Layer 3 of a small transformer language model trained on English Wikipedia (12 layers, counted from 0, width 128). Numbers have three digits each and are written without spaces.
Take only the direct path to the model's output, skipping the later layers: a vector added to the residual stream pushes a token's score in proportion to its dot product with that token's output vector.

Output vectors of the tokens that the questions are about. A number n stands for (n - 500) times 0.0021.
"ig": 549420816443873421265548577556677434388378595539566483333366434355522492587402195423577633354493474529512739363533476260516461312156356471503237387664274739384653614574296675493628555505500383719662368466791388738440526293643431589498617654609578359559472664357258560632427498388614437587624578482385494605658486195648473351715486615647416487496413480640688520366222184480357544169376
" for": 385676385472649509702574431631548486547527428344580498593525435320420387601464591347511509479630542582534520468533480468463478381535421328406503635526679744419476387789494353502458378440630412619612542463651583468348458547321456485554196513632547387504495350387480758493501472476658496549357485422382515353528603517444538351409627555427547491377469547525439478380602370500330443366697
"k": 661390684312477513595234536535294491458513562552555438467290663604563609392780540683674473702473439536329551474651375629521325452626707588313763545303451287537229507725384327496109722399488734679597364512754502647678368661511404527774258608773381702402399775516441302364443598436758567685483526749574344590357719493532533532479626434783323452248398398644286444252562520268621343317491
"D": 378681392290490474307239536312591438607690669496726508478668448496552669590585516476531580557494464578440472706646568484454605559498319275587643366636429410479438506777490524500590516356573634571408524380686225502465481539466322592378454482546453591364384594641678537567535430646625704306319408360597282508447380617625529587634179460355593519522579562624464554547518493499362181555630
"ell": 527524652696620369486458452685434441576345398720384597153201546397476337272274568239472513464516679685352411416678454396432462456648204532460211301617231601434420395615345757499573624737230619538312870492787461432564361490520512645313453671320391406544642497628378431448404414504639627453536289440602751480546528633378554446256698504568484349425678786698487494359524509539149613208504
";": 431580384280587498347590628398429475630587427490364576559552591477403572542200580499379355452535383510708507592540625494677578631484499507468451549359432450636449702630332439495546504498649448621678476677325346620718515543458351315397342564372605500424460569459557312545616406689411447359425338650313458397385614434417438316352647350304542588398559453483591486315474515412578678398603
"cl": 884533395579480242544370477641269396483455718575407430292811457316432433425893612494745483788536573733759412341547421545445761733409452480166826521528490400516406514504596556508298618610460562487305604692603410444232437576729522450685157168352379586639615753499492334622586294521410515276586438739520749249290457804654466514539289432566572467383540411313253490614666411534610018546344
"x": 537617712400353541615134246456360482567571717558780389424221439327518618639687363539383670640514408696493683610338492629592349442561445607610732505401321383302737758533535770503780676658374411371392242388732510728371604639551329447211292672723232491672604432543358545537596248744402506309579488796449704263485442680402532586635505481258341457402376538549729516427748340399450568391309
"iz": 681365822634721506464414926542612439733552848488390478322413200485468513289497442646673401563493326135310546405690608488609552484595528437568566681303637840463547335681630492501528574590438342521663686319531236437495552423800321536298630428642267326437371552383487652433394768385562514578446388623612581273498529313615360481358532474215356448563409824627414353722295587269552469299375
"ed": 214552583587748238410581428225624392467268525620456290313611349626642556458412621437328521395525274578574605439553593603565534282435675722474568490341548625658571338497608385493528565640700426415592370347770385444315148476231675693324689468374645368715318853617169508413485601447721420476479489542471191321135535568288614724257674593689372478400536370490461493660426415437466533183584
" its": 626436440524703437546525698668338426756552715356358210483468427357321595681207464556421452416647456475414547650598451469375677616389468302273409439523585601401395399247416499511436593689529460431392293469609535372714580295444364388691733406577336470560717216547504874440498578570540588546333711472415482317732483574429259623462406555707632411415561662372315501436554479559396177562390
"uc": 711586676798825623763545534517540608636287659406453487293790361429485670267332284534775530450439380430711393482299492453468361442490269532460562479470441699455858531245557495507408513491493545647485723307676261424523223477684285582581497477548388407515606661382527589799398419329417545589284149476769542215600397333604546580787675570686296645427492589631638531461322438501608238173414
"over": 497182739696588729661206342668420511621314907526403479264817474525424454555655372559537245408533486489656402418591551452427405111763627407394257210156484471596373417363554268509446446412370500602766560538700366700594560250455386497631533490114455520608428526533613570630226657508337667261231392442392318389281784605506139547567357625472465604339501546300385563524600426709447198738821
"–": 356531346605488500643310621664201510575443328744525430490663618681485585557527460700508655668503596503714516549339575322438550630627534502418529758349398615312457381381735418500597443501360487525646622511399465444580468381495519643507248530423624596330386304491599274396568764502371383362524695814525352540550707610400496431636501483563532475469595272440550632371545519386633468669377
" O": 520470521589332408665521437477498589444506613592453505571545386550517487563266605407507462288503460582313432441596557366560733707314532610366642622476443487272616569617513351506422438498367519507455565413458601472362460405558590499801543530621639607424444394582507384625588406653264431459420474492459524626706382424537477668488422485579557604503572366693505597407563493492491489522541
"en": 768292672697650779337494580316448414549296861591470459425580546681583323468556303575404516378471482765460590542605676534439260287538565525425346192305289516706681377574419676499705429430658489371510374594651516598450601478548471610572680768459439311489317495174405360622505677671764509650578419477495486589340556529377749473381549430569251518404775493516620642731386531801257693439588
"ist": 405600899365477431209418769566827328818508807694322450421423488752491557418707462664711639260587822374903623588336612548559434545479706503300390562554559730373651208716421598505470667690696455500593708324716238591259448550882518579365582345368449444515592607712637301455671487188563720659412557387449312333676593353166367652678367498558318521364662253459409546464386597614192509478536
"ld": 339369691463396394279401428339307402557674683517699337268441337420522431808116658314635462325596483221439283329552409612504241627452364613620456523561366579531539740391483675497387695632419482474256299348519644529489658291684396662664350692307639389621564740283443618690400478555511594508214422789515902099201539590806295483675410372417357717549084467653432382579517323245480134562678
" le": 460534351549543400543514340670275532595439467532488552502551218441374541584474520662614528413689791491434565513345493388437349405505524481493508519571491574576578419540440497496366518609377435468436511410448454358389497446484454441469381391582402544676352281429443454402431407602504397614536418414444788222594428441641514487592487553635633481492547400551215644393678310535543663503544
"d": 597770617313431516496601499441298458537549751694593351489529257468502528360738479451502601231460616652596630534704560438403620523062266540680588460446402314704517267557354509491193464434847557510399360528870529536572353364455456642318394646454370289472724626427514407778562392428669720477567354609481454395493567380606391614563461358576428317686191456489624437668741286450720187347703
" L": 508479524415374473489712441608557502397468525435621571572565396500478503403319551574544556382480535613393530497626549567588557605505568572412629385546279478427439475539543447504624527490212401334507407404304544383438295408527672458729434528603570570518518656454446269516548455564293478485418575438385388451505477402509510614480361528504634396654587558656392592349532548305506527424682
"v": 565588613287401746675251393506424387639404632427347510497466286299532374583722268802643614455495578318593692453648620388477739685562319596369506401578361438706244564609455333501364703619611507628698510456763406364308479671683711554435401672777239369515588555433270469548334406240468528390630481784526649351264735569659580655494426443406396559448406442395621632554239389483748556337443
".": 442625487703535396637372667460656476649349377750391498608632677563500650411599404451522644279413351431775640488609646422470469502576641414362537531717485344661335681444371465492446346771876617399719419252382549639497624492368390552312502670580684525322505611495397556281416368741649402657343324470301537303458439604296507336431540336447732527601802672636654444335751481627528586457541
"\\": 626447726560572524662423462392326276604852574433633341350558574298488667494486433633736511508601459479617381389339378523528462591314336526425480450317439452315352498409335560508535533562395441539431407620433354443462660500489308434578536340631132681383337231607397578623406696904497638294644393340499632340626382671414449334583348620620530483461242527388481373475584346213402667693565
"il": 454494430356752542534512740591514584445746508627570464353400508643479347559661501580197744419497395464467797278413674419599505398695575773373281527723534538570499633381513431489626742787581521288548525448601193792560677550505298522799691552723382338750535535675519341679471290806840532526547525623704544737340255448420463509444591677569286529405401462656641483412293407514394233371470
")": 331694484537415612444456656465570499543517514684252547431374628480508478466476531458447584461529377621695441511414628493549398796510523512452588526542503436644402690714603587507490294597553258733459275465266294531745467317397528411517288579435611588664494470410627591755637702639338371515318655567618670490380596524293595596524678574405599374399519566664568457727384423284448630654601
"ame": 615375496754706559407577625823624381331338671648230443244795261376451407723464290599402457455469394353879391381654371542431214783445310445732470845535716603502669536762542338502793646402275507622620631591637390549572810492463293487542545596379677519777399579552353559558422664532423517474323450735533467452703671514240605631592526738211541573411351434328185608439638366610282187379618
"lect": 524333698681739610571238330366105298651589892663690276368609361365267686617663437460687590573520481237431535470356577612641545276293366654448472365414519632583653385484451424512708770581473586607617413384326363658515813605560469537417077421510518632415468462522475583441243318380373513190537480728936530303339352515509385627634095669338450324153572440622508342483431488624458489387533
"V": 323543552428546518252217506258524268367687583429651456400739534419515432627390393620814636711530547370473636399469601520340675526480363369589324403696512456354565828478644528498570636374682586729368493453721353427623486420483553615526650535817369700481491678505503604451395505579476528289276545598510462431335517610812582475724285565468606465430604606318696674758348419323508488381573
"to": 847244667340298244686370706615489336610453573492624236370555303450490383577545712487436420565507315516557646394541442475405616716264218274556680680377355598442383672281409666493485392533428545812425664304536567510372759665880647405896641494529623177645470245622644271663247630401776503362366582656492700265700648571818670442732417306490411385241675426222142472698926409212777414341622

Output weights of attention head 0. The head adds the sum of these rows, row i times number i of z. A number n stands for (n - 500) times 0.0046.
o0: 514454557647597654465544425502221666369721425351383479461350333538461424331559558484493551366618572483527603560604552309569577513588395488531541538466542499361603252606327492420303535628467414402702663646567260352460497451553579489382484508282339463642433659493429624405405571607603509407555360477354398719595593536571609717769333628317558555379485521390559626601535396480271511722529
o1: 535353354658224478528693726369678497425301305417315511503634301559514582438344410332669382316478762451457387657738684506473435648583365398431701298471678462445536399601468644415552612498544554435390473358510511413477375466708672474260517581578543505527556628721456387449460479572770485597507512313393568604614669199422546483357543491468511525329466529418278605781685602399496497443485
o2: 580515306422603639599657482336340514353506394664413309491655328383461473604374240413303455521510634300534397576630391597536558501522312713280455596549373533556515513376681552348481518300472490456436483316471500386685371332537527606488536365462564500484573618517531613535440503376409530446593327459574367451490546583412405493473509411386457504571588453576401423423403487292562465542480
o3: 454559475548638369431583430496328523645517537602359525524422578549506366393540699374375400388559487470355568592514760421428438480467481597543539400676511502648602333567883542625401508426607592507417646623300396664462604591523514523352369463681380547576520592522599382340424527623579409774465511704512622289638392484588726522471459679579411717477497471468696553582672393245475583463666
o4: 506325490309380412408377550361635553577470563291594464538416568331634633714650373476530395520500553616612610589575598447627558364529445566532526508392423527425565425592405443547613629458572473473597395520663450488593438455310418597663711570411396537283300510501509484448516605438480598487540640478398661420453624343466489531509549294650397586307430484554650237610521361395473688562451
o5: 523745530408717426623446370324683251591415551332432455617615339396453692690499471446597579546673454648686543375461690558586788559521477543596653474632568414664295495832474382422643609597531677439314522433534423360410364579347458524553615532547468386378257409638481526423539410663500383530454597642302598392645610540443542550450523309560482683368628412730403500582395506234522421677412
o6: 402556350397503497430336334585449556568515285444650617364535461372516400528375560534669478503553500503569555476529522569406619463460624466607395453706478386446498377488549733664387530440364616529393542674337333493507583356412506391591301349296465328498618349243381423327386320582638586523477554518454433460398276403283558582364680600297588522636488566599186507532553559473322475667325
o7: 509473594565449525264234306253327529487414338536492512242370654442434477582477465438654603334343478394704529455389406556498590474355434565532509304631652567481439708622608590567550510586758510541622492382311489673566337553471318458435297398475575553540614523615759664716379633229413484521550498515483453720367338578593398615417588495141386476470518787585611620520539625294472557481592
o8: 538425545347490533553189725414675500450540387698707484481497397565380641342443380544624477317616570353493542610418477667499642338545533561456609560460585613440423556455484460559627487527507681577567396465398513638519497326477612290505493419548566416348548603662407337424486396793423441576433513229536584543553237396444662459379584586626544689500506537612432613476221438435562479509499
o9: 532391537550604561662250534503421467399364458436483376293552581603476539579539350655507358376487593492650380572359596380501477470383523501424239487281460484661399378545416612496498660300248626675507486433347568481526541560586481533513756512479514603556366479653434433647517480431520340421731429619385508672471627477366394305399408741412439449454596535473614271428515415560563233462655
o10: 176381478578545757497508618664491600208393553682271424483373553638766294458507468676504436410491501474644665596611498438461404406433383721379369401527478244454679741413450453560543448444200314708388486448579571532520473431576346475607589673406629494635402618481556498487383396289471358509474514516331595373485579454460462377351309501573401327480480515291410630533590516407381470633439
o11: 479448669550318352561781471610433416506609619635366399626536651604646415441778507441417635525652607467399607609598550382602535320503292580581535591423421546480516752502535520675264481589554385477461633509608367226577583372518514608600364417491402503731403616502330634733594570620477559577437527484624388562400693547452461477564486531523604610543492716645622618483444684493673377610394
o12: 428375511325542594570565545422425576433659409559374291698340540338381610270296561525574427519372304599633538502389428327561564660490400600441533593381615342595549476528725542412449579512598535406604319548514503316534531604277478601473529444748259529627559539652564408366411451509457593297433803465434420602502532214494553351657535410629570626526283682397377378641550411440401517516646
o13: 497723492650441468553707745661580816669549373480471398593646495608495518559574454461625531402399459655486503328653555644614456440432566573415500490502777595518436554521640481545388549677312622531315472371453443460560445669651542341472267405506537656608546582564497744621467625541536565450582731703307522535476551407445456348459335429232329545291548512428299544575475427395466537437758
o14: 677761486600651446571535320645511617498463504575501304590493580430489700538615568617453440366832454410434626613728469727645526640520612433556410636459566480407681661529526574662359392438616575400448298642533505648490413669367609507449429518490382567527450290510653521252556384573581633472838513567437352449550466341466294309247385411544465592339589504374500482485573580487597372543499
o15: 382354522529294542653519411746421617108525354543616425336471176511529600582557467621526672461473536505418386454247324431562426445617545517184492473646562496664697319471422529583338595430562559278269563492588539518609635495546481418480622588447585362611526581407535571652484480291600631470514463445354485473493446330639402606527665408461643450431549596552626537494679556635351431636433
o16: 386401468510488632548497633483482610361650263428481466262354306523434581442557470428486689357360525570623680388507373437330370500600708511416357697588505669400753419519603514336513574582441485720298468397250503622549756573389510706490662368558429510452580646329555540527571491451554516401501513537544532768463685637512466339422491562419329435434497605338587374321524696586363528373675
o17: 666480633517719525418415314553482317735528273373489492207379246571448452446537514593523372644601321708353588540277569594663535520427279547478438409432344496441559246457391590711551299361638343624426501621455392501568574711748466632376555328254330288327504541568391587539441474530599521653294482698477580473420596525311700433594453559455554482357569667450385409427621455478621412617670
o18: 460627460628709451429663403238630356446415506527668282648556574322669501577323207665511521518506539497560693479615599658537547560478245600422577539577375519493801539316472686560554504634508425610402578559543196615459449521429310616380451505507311800506436591370686599319494466520565599591231509437457619556378404582688412557453616483598548513377640506517644322666361548478421503620349
o19: 545541354719463582388435601551637558361530540709540536308374452578491495418540443551621660627574418648425554517378631567396468610536538377504449750165504572362489447466450538365656559530370471364766790338683340354566598705439528536596366401375484575681494539413461566355435367412587427366595419446562438519457329504430639482479533490276616500618688445639340472437568520452652571283581
o20: 601565474641510455736491454440595946753557248481377379478529589395404601592713798565290474375488695428400366488489541361516475493582574258593479728435527490511487549359623506635423452564436511317623477597492707436494522413821505576552434402506383597613442359232427551402643492556322461396383689420715356621564524475338462489441539584608485393540545529551419525420357486538554355633471
o21: 271549576379525382293171586632634542483625304521320621447523611527403429508310684389422514578374360373544381293374473593426496473615400564599622459506508443490607430587492559279331381375467442330608560351637389579303371394502670474466605366529543466171517427563395530645537373336449437422267375631604437433567472421603520482620438605212417753589474382691292656795510351444452500307609
o22: 369417422558669302451367554540664404510469428538686320492347292486706712333676416589587304612610513529492166576460519217549592330478520449415461431630487527344441525581201518297463386628482623529604484583540648373594530368633679684390654409596553497501413547626456513524398661494476592646370803685689617406546379518513596414482438514438518690625587540544711332471725444506570490514546
o23: 471505768420414537484437452500427634581447504664341532509398502202682395453678502439506441524665440348358470451473554573621516344600434442537618444608420630588432617399565309462528490586474304519626542444501542505547545413354397451530515408529630549341527572490334786432522455574379660631455546558669508541449582738581621657483335657596289412393538356090526599522417279436677525574535
o24: 604622371552781459545520528432484512629505203664402447617519436509586509466221712648368535625624486650572416456537487221567652662388558745401494467462560340559574425279667314306682346616455288422526416439278588433521558458556567317613497467413368560441480406544543536485339530651622416554438546595572233323593532561461659398607500347490561326617632549475457652455429545306552291538351
o25: 386572572446597417521523608537441301503455585443370414685245553261507518447596302502386392511421415374525314605527724626560461235326445355578358496549362479398620658473771348515684547344514706586521363495550473291534388448539599577645644682580485527533585478580624633424396374566540520534616438530686398441433606482351434421362441545577555405479689584499216482554554533655269420577495
o26: 262614623531432754528615522330410392309620390454582418637460565502740457579491524439701416547273471545518370560638268421543395507605546421556407506474695577750512451550746533551606674487608559695498619501604502442485708453308563516459676437695352476383392667586552340596520568399488474390458398658538344623471715549559354430270459364554503607789385650329578620520396489727566351593553
o27: 532422649589424451343442697745516511681641338542324425610579524408678589553463414429491737305430359260545606342496443464344425549543474555573523614424363463511697293358570389479497511406542347375609506550413541436486489520437430419395671522265540509427624475438627456677527514348601516384545650482349433571325697349485430505292388460563494430553613591521513521541483598434368559410450
o28: 565296609432495462495444273439570581522488642322519322435511594563541574382206441548574471552648300526578461520547518342455295497312629559736429423403294516490505836500439516623659432512495510448624534686506486647423760574488162573580517716397715376466386628697617457512214491492595631579609559751525517543384427423504497660638517414420351330538570458511500385489453382568386450486604
o29: 480259479460351639664662439543597568483361555386303570440653458651764383527472412493388431528565288585607569464442530467418565521382498583324552545447684620485696466624512411613316442507504567329471470671642450472504362425481369655495491346504468457553563569608324606651489366594447359500305570413368519526490460536420607617694386414659408608502449553635477227366672429424509605438762
o30: 409240580465455607593363614290647640522522614348309533488653680453615653404526516549470537596626535541488594417567514351295468292606331500440500509482505595339520625346407738535526319532512280651656586418639370484547412451526641496479577348537472541544521556408508424503557569629521462531580520646780310317635685417651548333588397506430633564364477614512474420315294628767666605405514
o31: 492379640511494432573452665556602447526482480304534432589425390636492507488517556724596294358539452405518344568619598543441372400412713341622677470552548671429541419587406569461462516434473454632468484614571414695448564361505583473311592434441352433334517428531620514589443736561515411610514371474517438503579463580609516537623357407665496591555655591529507675244541424657459461375586
o32: 622488492344553513401559505490557495470477459624438443385676657637539605610412445523545390449373485487424460399401780748431407581516468338507626436465416553576453477443499348492461495583352413620484404661274444634635421482671259515605650377319765592610565295622393676464548527538316471473751582741392611455434730470377729449397607455401293461484429558603449703472431464478406603427629
o33: 450450610684285535459515361582709480411432390528511574600338409408420586379538567466400534687291606475628604614517582368441862700546173451567498504548472595426368333393566702312427494306393417652279289515518564388608468484628724558524537450504498395416540332553481551518518566459489465389600377527453481460528349586444601591395694555718354498641564390641520626633287398396406522270515
o34: 362385545317606611624261361458511466367368443519413531467635454425404269202487592501533423310410677292323512778263688526488455402563352621613353243335377590395588703549453472468325630461494478572461560191471313573425580520369550440468500647477483413581373482395550329606603631452375527467402495445621575502499421480662468456566509520712482374560417610371387357387502320716500369668509
o35: 641392680590466540432528486647515427544427516499494477447687488525643436591554489401430539548470398459423429599499672408424577414417687543436593498599595417373500524561583536570577621434389672360208586563352564687609339298657605479542241405568561444465399415369677580414341351450420498323533317455660350594510386408650335549576415717528495305487718501432504391418389346323634276431334
o36: 435453398347415388460482816202541453473503662568321357362618838501331484611685518399443430388478230722455559375499406715593409583487506451611679235391599320590596498550351481276552490730586393535626332460289341534511446380456452339443720487840507522573309401539433553592355517478415496318528606537562468504588653322565554310495472403654694459443490663632431566457367508501660364500343
o37: 637407500517555412559273706710444546562415473488675540286460676496537429607353348517632367517396342545381626486626398290531610543394405476516463507559669383507509577427438590451477483324476547441731691428387441494284490578438575573674448565453412370671491350625589728356481451581456364377497500524484415418556474310300533635418532524439505465517431563442364212611337440436487564433456
o38: 660367399533541336400646643495674543540512404679427538413578345477347597375197472556437416586519585474613379547639432624452276679597594540405650512552427474414495499309566493645567545523379501351391456468372599491400470445550475582378393363644466612656507593467618349438528432494623513523424482189532418470359503215685417365585544488461433585491321463579544424490696393508694505559292
o39: 510589517701667534491524450412601626596397540653439450575514419411480575708429623489473557336551359676448361497521716522481500666599324619532662324478589477490250485500313402471451448572568477387542424636522642563501140584562376362322394495480631572628590616483475438561713627557367723454527622705310406453570501433771472584568344488634628546393530639563705531525435477581462559521531
o40: 361376465392509319259413479616493546514608511475550388796641469418777768275598425584483533328356440481652491413445506447819485471726506384448457523599600605271590411740705339565436558547444487516375338670533606462505323475553428379583494643456480398476525409547377318312478596623380519569620495531545607702529430380608638632437765382457457428395494549391542571481547595441367317574637
o41: 593555481330399389461518451547526274766661384580486520415399285727416436410453523581623254306460480268402416475320431438655398326488352396454308481351420410492570595509335530522642388519429419697643517630443484567504411638425395448406477558441218420540416366481652568486380578593570474430543344294560443460306532489509523486446737432454491510290619625519252301412406472346655601557563
o42: 664499362449702577357406548246339373336510410392467566246461520674376379287573318622423562507445453512386522570214398530351536686550441280577659516274398612631698394589276615529589587554380521474435476501443367588328478438423559381418719487509521619525524553595604518553636535550509421435603587308306618648513430427499679354570376715540502353594422521548566406562503301692637430478508
o43: 666524570495548580440694407641547398672292515605396234722419615612588378516333607580650511556425602670621558367250448821590526478323580564335453448471536506567554554502601541380550519256557552559533651569528415650569618368511462653459392551592467615563538578287540504473620611280516624450390726479625589688210430626358351486718525530647296519361554328649348386557456495372715650461575
o44: 416494829454534500326399596450473562435368423419354592504363214538618513505462429311638626502582362457614534539323655576590400294351363479500630509496293646584531637466511430733626499543558573400510480608714313544411323554736271462418479560409490492508551530537567245565356568271439473522657526472474562438424415686351630475491525713572269493525314368549560537627602375365602602463413
o45: 417570688406662558448571589283326587578428539225581371282553677457469401632341405625719594591228507449723592499507479452310643348562343353500428370507323379451462633310653574502519362493407361374461458502535278498472574626583616604563549690411369515591380471353631692378433624645395413396521694488503495654445353604596516393231355323586399464803546324657397227473524540544384592613646
o46: 485542296372748612493695328518461561476546596378633454431474370442471674486226458519475703666613395509421604386600475772472679271400252548503311350695481501366723650566385500696480607616476600739460580561453393545484598520550522361422457681394581275610576451347564527308446376471584635417698513409362506497509361606464358553484642525518602526499355670664322448551577405647356714598371
o47: 550492588519477635355728479445564734583835530605547580483708312472714500256556484341570651354585565434538583504458417571519425581564746446685481540433393502301582376366530253384489436615581536552604531637447398668435699550391515664653542631680474608548557486583428643430616356425477345536463445489465436496529605462525537388380542631479394638487415550634571627669365434540480413408468
o48: 522360402446370604342335497528411575522466292388264628485366346659516450627521674626519505574477410459678155741615314605226481384441559295390685404419527519470523435284444550518233599433329494428553322512357474657404395507822757502471524026617424689569537353522528696447657368513474594368400546291414488496310462515638679680380714441672582575411403643656450432397398403570470587414395
o49: 398430424405465756574618411469289582590633501524540415761488260699324540667360263445494257530402437597469405589653679478664547557634675551277509436599593515482236706389363578379549541320584639513448582314484290465705548496327622386366665536260498516492563555379543669401558478513482578552674213524391495579599448504508482618469529809275571458406436473448397580319424439574382633582531
o50: 532628320506389434522787600361393677435613252432273773669598392230635456355487427483542225638400428343518597799696458686448626561548290484447486494350569432384669427447441612549653475492393495460331475324444604294729376489403607511464477513337468762481625605490459782545649418482628404732602516564525231391670598654386340511691494545569382396736538496442466610478730650547529567644383
o51: 371494450798551406632491661562425465614433697365588605373475658540520587509611698513573664536556415419185465419514602395522376388414506646603446430280429385640581323625566305537290647599525546577485445269722506447434642784401427410579443643433419633275213542564474636955601523594292660475376486509208451468383417522851510563504442408526561629572447639527507447618447200298263506368740
o52: 342729531800370538456505399400545234509567530541565568407429406531577273580579449741485416398321919643542483490527524566454575460573784588375712458299512458440299584497353487551669574409509613560290459326555444530674320393406460523511252527349576626609521690386540307494327515580431516563323299707474468519532553270579480586515505339417575495810405545546488498489100459385427757662543
o53: 591625559492526512643617505435416640611559515384527272567328410428379514524376336549513445477518466284549632387602501779395264168317762493432501638522436595771315414482498563436723644467456444502762370341420707477584699606643448538440498606378551205547523629462433578592796552386178338589301507451247426611538538388459432507413468401415643311311577601648507771256483510349441640421445
o54: 545299634477496419303562576364470375371376641396405280450498482468550287424564459224391439474411404252364326379377585600211456285649611479639746449538413430566466583557835373516564543470444539537825613821804463422335568380576525577603355727523542365439360327646602477333449534745446581650764808400677457559589377508637532571633527549609446475522539422333514509596338358492584524353439
o55: 621367463610491287580416455433480253794554495426681591362729688317535351475436491556374288660535442529578355431705319353359552699523647743544485347465643651562627532481397801580313487666267605364613415632530488439488599327215675540577814603480488703510549635528581417484454689565678437527581579701526383555762679315372670644591359414262469570545356533300422470499617533564655503594543
o56: 503470499551606447456557407394601598388217710521604571336500427535690589404420412547442564395545487448398521396567570549498631589393420462543630339658340635568582575588861432465527464304591304611304583393406451526478613664472423473477636363347272580406593399304708641579485554446397625437536683659607425440530415552329535625759658567762503447601388481513339462519355518561477378502624
o57: 524665594426438476481285567535481356370293470578567451808833651517500283493544551513685850563468721495400427474466436382536571477473436467399362636571563563485479482505406753476616370417347675543553659625596550528609383419732229540422713513454446474368399404553617508570501657530328347525402571536531585559397439428454448601510355440479636579488530386576243548490605538324415503618487
o58: 592673508573590538382540359474565409658495514424599483533676417466617534300449387464748507497436325353360513479394434510389313483515513419487530468582401395430473450479418642608515499483577507341561549572683489396328462547578251608404427475475434432513380468542528436559552631271465290495453223323469400585432458385626326430404576500383455219539543638479438349558509601596490255461342
o59: 465512542266459396537617303408445529425375628365347485476410764433518242441410603413449488476534668628366410332647543408552546531459363503322525606227502611496469428448401707258515380515555254566606623517418510562637443577318680599546479644356421375543504448598569447688371556578699390543527547529323550504800446255530512468461656429539359443576212505631359508400604528548470469378426
o60: 417369516451363428457662449652498658575473583504405370420642601468703475554537354631508393533417662401492604319414557423293568469523644384531616505644446421380403513335640573687256401566460668244214591465404334479488332427423466317500543394435486480555467396463517569463765634553633511646593637374350452443385592588646489449362550528485386496654542669570659193463604301594589367560493
o61: 545518657495451570464357660589418485546584616358671638439471495520260309423462495428654421358505556275374480431455273489452504426317445721459611583674508345481371583422547480664518394551720739332643561571282735483525382764500546526560604473212463357425157572507462542406599574517436324465317579119626498509609602432513547481472467405463393509504477552376705734585484500395623505568463
o62: 400563265580428331659699748409619496481497456399531643637516644662421583395547537687673485564653648679379502527579701404431459474586369515469417483464708419514490514478754428687480541456305376475479438548620601659277743604530550482530330541487488413497366633726365642237478390708567452656370426346459702528603346265455645563397524760633628463523594469472529592375435295509592532373479
o63: 546319334445590529426607511354312627569501393422164632581513431445466720257491629485460465534497536558651633365403341360623394499564559464150246474542664347452460418502556412685584398438645545628522308556268343519685412638499460668511672464462464445659434497317551581696636444484624557316502430687608546493375487555610606473466613408484380498333553472705468452144559478592381537638578

Each question shows a token from some text and the vector z that the head gathered there. A number n stands for (n - 500) times 0.0099.

",": 505456524516484500491522517442515497464487486522507503529604479560472524507483466471467475468460483503500435490479500470447472489479520476510547456561525536528583444445521455477500475498538488
Which of these tokens does it push up most? "x"

"iv": 467406462505487507504414507454516527537461409474497366461502538588518530542499543531466450570478434554517502541482467482474388458529491597452546477582561439572526541453497507438533535486555547
Which of these tokens does it push up most? "–"

"s": 461381586477472495482539540454485481494422447502536507504580444517477568570486432477469454499467465589585513543497484467450534556501421494507492487567548537515572457441532410530600486505576561
Which of these tokens does it push up most? "lect"

"ing": 505436513566421447601451411436468516437516539592459565481608561516444454593548437488513371497511472525515486447511518491365577491451473473581479451489559564532567508498585440534628463424570493
Which three tokens does it push up most, strongest first? "ell", " le", " for"

".": 487525512509468492485463559500508459539470445556539479477587494534481457548484514505460543491490490546528488491521503482495479515450498478460534472541526484524534431447546478479544478476546516
Which of these tokens does it push up most? " L"

"et": 551562427508610592423357553420537485453339527475449556458465457520481565543470459581483502514553505513529411580537549478447525638358519443485473489335418470412455558556481478467629495592534409
Which of these tokens does it push up most? "to"

"\n": 508452445509568515445396567432490533405470554545408446487539487416556570423508397464532505449579436529535582375529481508609515424443496420501486448489399603466502601358523485525470542510671408
Which of these tokens does it push up most? " le"

"ould": 481548503526483550426491540458509511514455440499478408460544460542490509543488546470480532526557456524527475546476481495490446484466492488441511448529479552499521540476548491474538481462571453
Which two tokens does it push up most, strongest first? " O", "ed"

" f": 502601544513496545381476487437547542571478459503431444451520445583464447498504518505487549488499490507564470546435504543522430501515491463495491330495494552541492530397592510472570430466553410
Which of these tokens does it push up most? "d"

" at": 519490462527542540479413448402603522573432500564417534528554489556478514504499505492532532442424480518482488538528510531459431497470515505498521307516505568547534526471596538519541466449552447
Which of these tokens does it push up most? "d"

"b": 500448538498513452485507495407469444472459500511455449486555497555485546521456471482492451436499526583503449433438520525485502466513474472503549529543559529565571462463536443453542479444467468
Pushed down most: "to"

"ub": 509559540528462490402528472457554534561496474497498494502552466513459494532593501520534497425530522463521477509494517503503486455525471380474513387539551578516564551386561488523539421490615459
Which of these tokens does it push up most? "ame"

"ach": 452496507556475483482504526419463514553505484458474435466480455534445518492479544467463493516475479474497473485449567515496446481513478492490512544545484578594552548468495424459539545536524506
Pushed down most: "to"

"/": 519575614487453505435409515505526542475506457495467460512573556517472510640558461548445490523516451488476574458533630485457499484471449472439538453589625500521615530464537438536527511493629499
Pushed down most: "x"

" and": 536503545493512493423505548441486493484438427512534459502556489546499547487472502462447484526504490566533452508462479515512504500481475466455542482568487527539501496385515451463518473503539490
Which of these tokens does it push up most? "v"

"ed": 587498577589447537385399564567517427499569464452670493408638455577442492441539456571396532571552563570437524505508448523525394511400457505394559471586516463514607554428519371392481444557530416
Pushed down most: "ld"

"er": 500516522516459482479526490458512552479478434513433473492561463583467499523472507521498510482515492537533485463501512497499464466537502481479530458564536544533600461487552492542588500507553477
Pushed down most: "\\"

"ie": 435486452533477600412485577436509513529471438397483443467503418521467538557504530479484526531534494534497424594462431529497476503446512523487507461506444602483524523501557510445485458484528488
Pushed down most: "ell"

"e": 480589624574507477671345457395386454408503654578437515585469556523459410515518411458300454593530584543503529394629629440475473464518254518611469615549724299553514483567554518478605590470458460
Which two tokens does it push up most, strongest first? " its", " le"

"her": 537545505523500516440502528452544517525438465533446466471513508523519550580490526478483545570560445488531460508497486535482499443466501444447421519529454563462515536463567548471538470471549494
Which of these tokens does it push up most? " O"

"an": 528396611453493341428482548537472424367411557587572554441680588511511490494471434517403579540555603675370595442555455551496341529376477421349541670518468372648594515442527437437580539513432426
Pushed down most: "V"

"es": 474413464521473532533414497412480534564464404482483360464479555589496518527522542532468449541466414590499529533492461483502401425537479576474541477612581418540513568427487497464493537499579570
Which of these tokens does it push up most? "–"

" of": 422462500545467469601481510434415481352552489470471481494617535553454544421450399417415455505417504449528478488528483464460426471539386418479497472435576537556618544499519465500551509469573445
Pushed down most: "\\"

" C": 539548451602568469427373506502600498576431408521452456498483418525432532503472558491541543493479526525552516537540528463532475598472571483505521447541435568535424545487579502461561555443590381
Which two tokens does it push up most, strongest first? "ig", "en"

"ro": 517478502499468515517517476443522540481454444526488495479595446566480468530493487507465500536488511559499457490507500459477507484451511573538533542518485550479519489431538441493525518485518531
Which two tokens does it push up most, strongest first? "ell", "uc"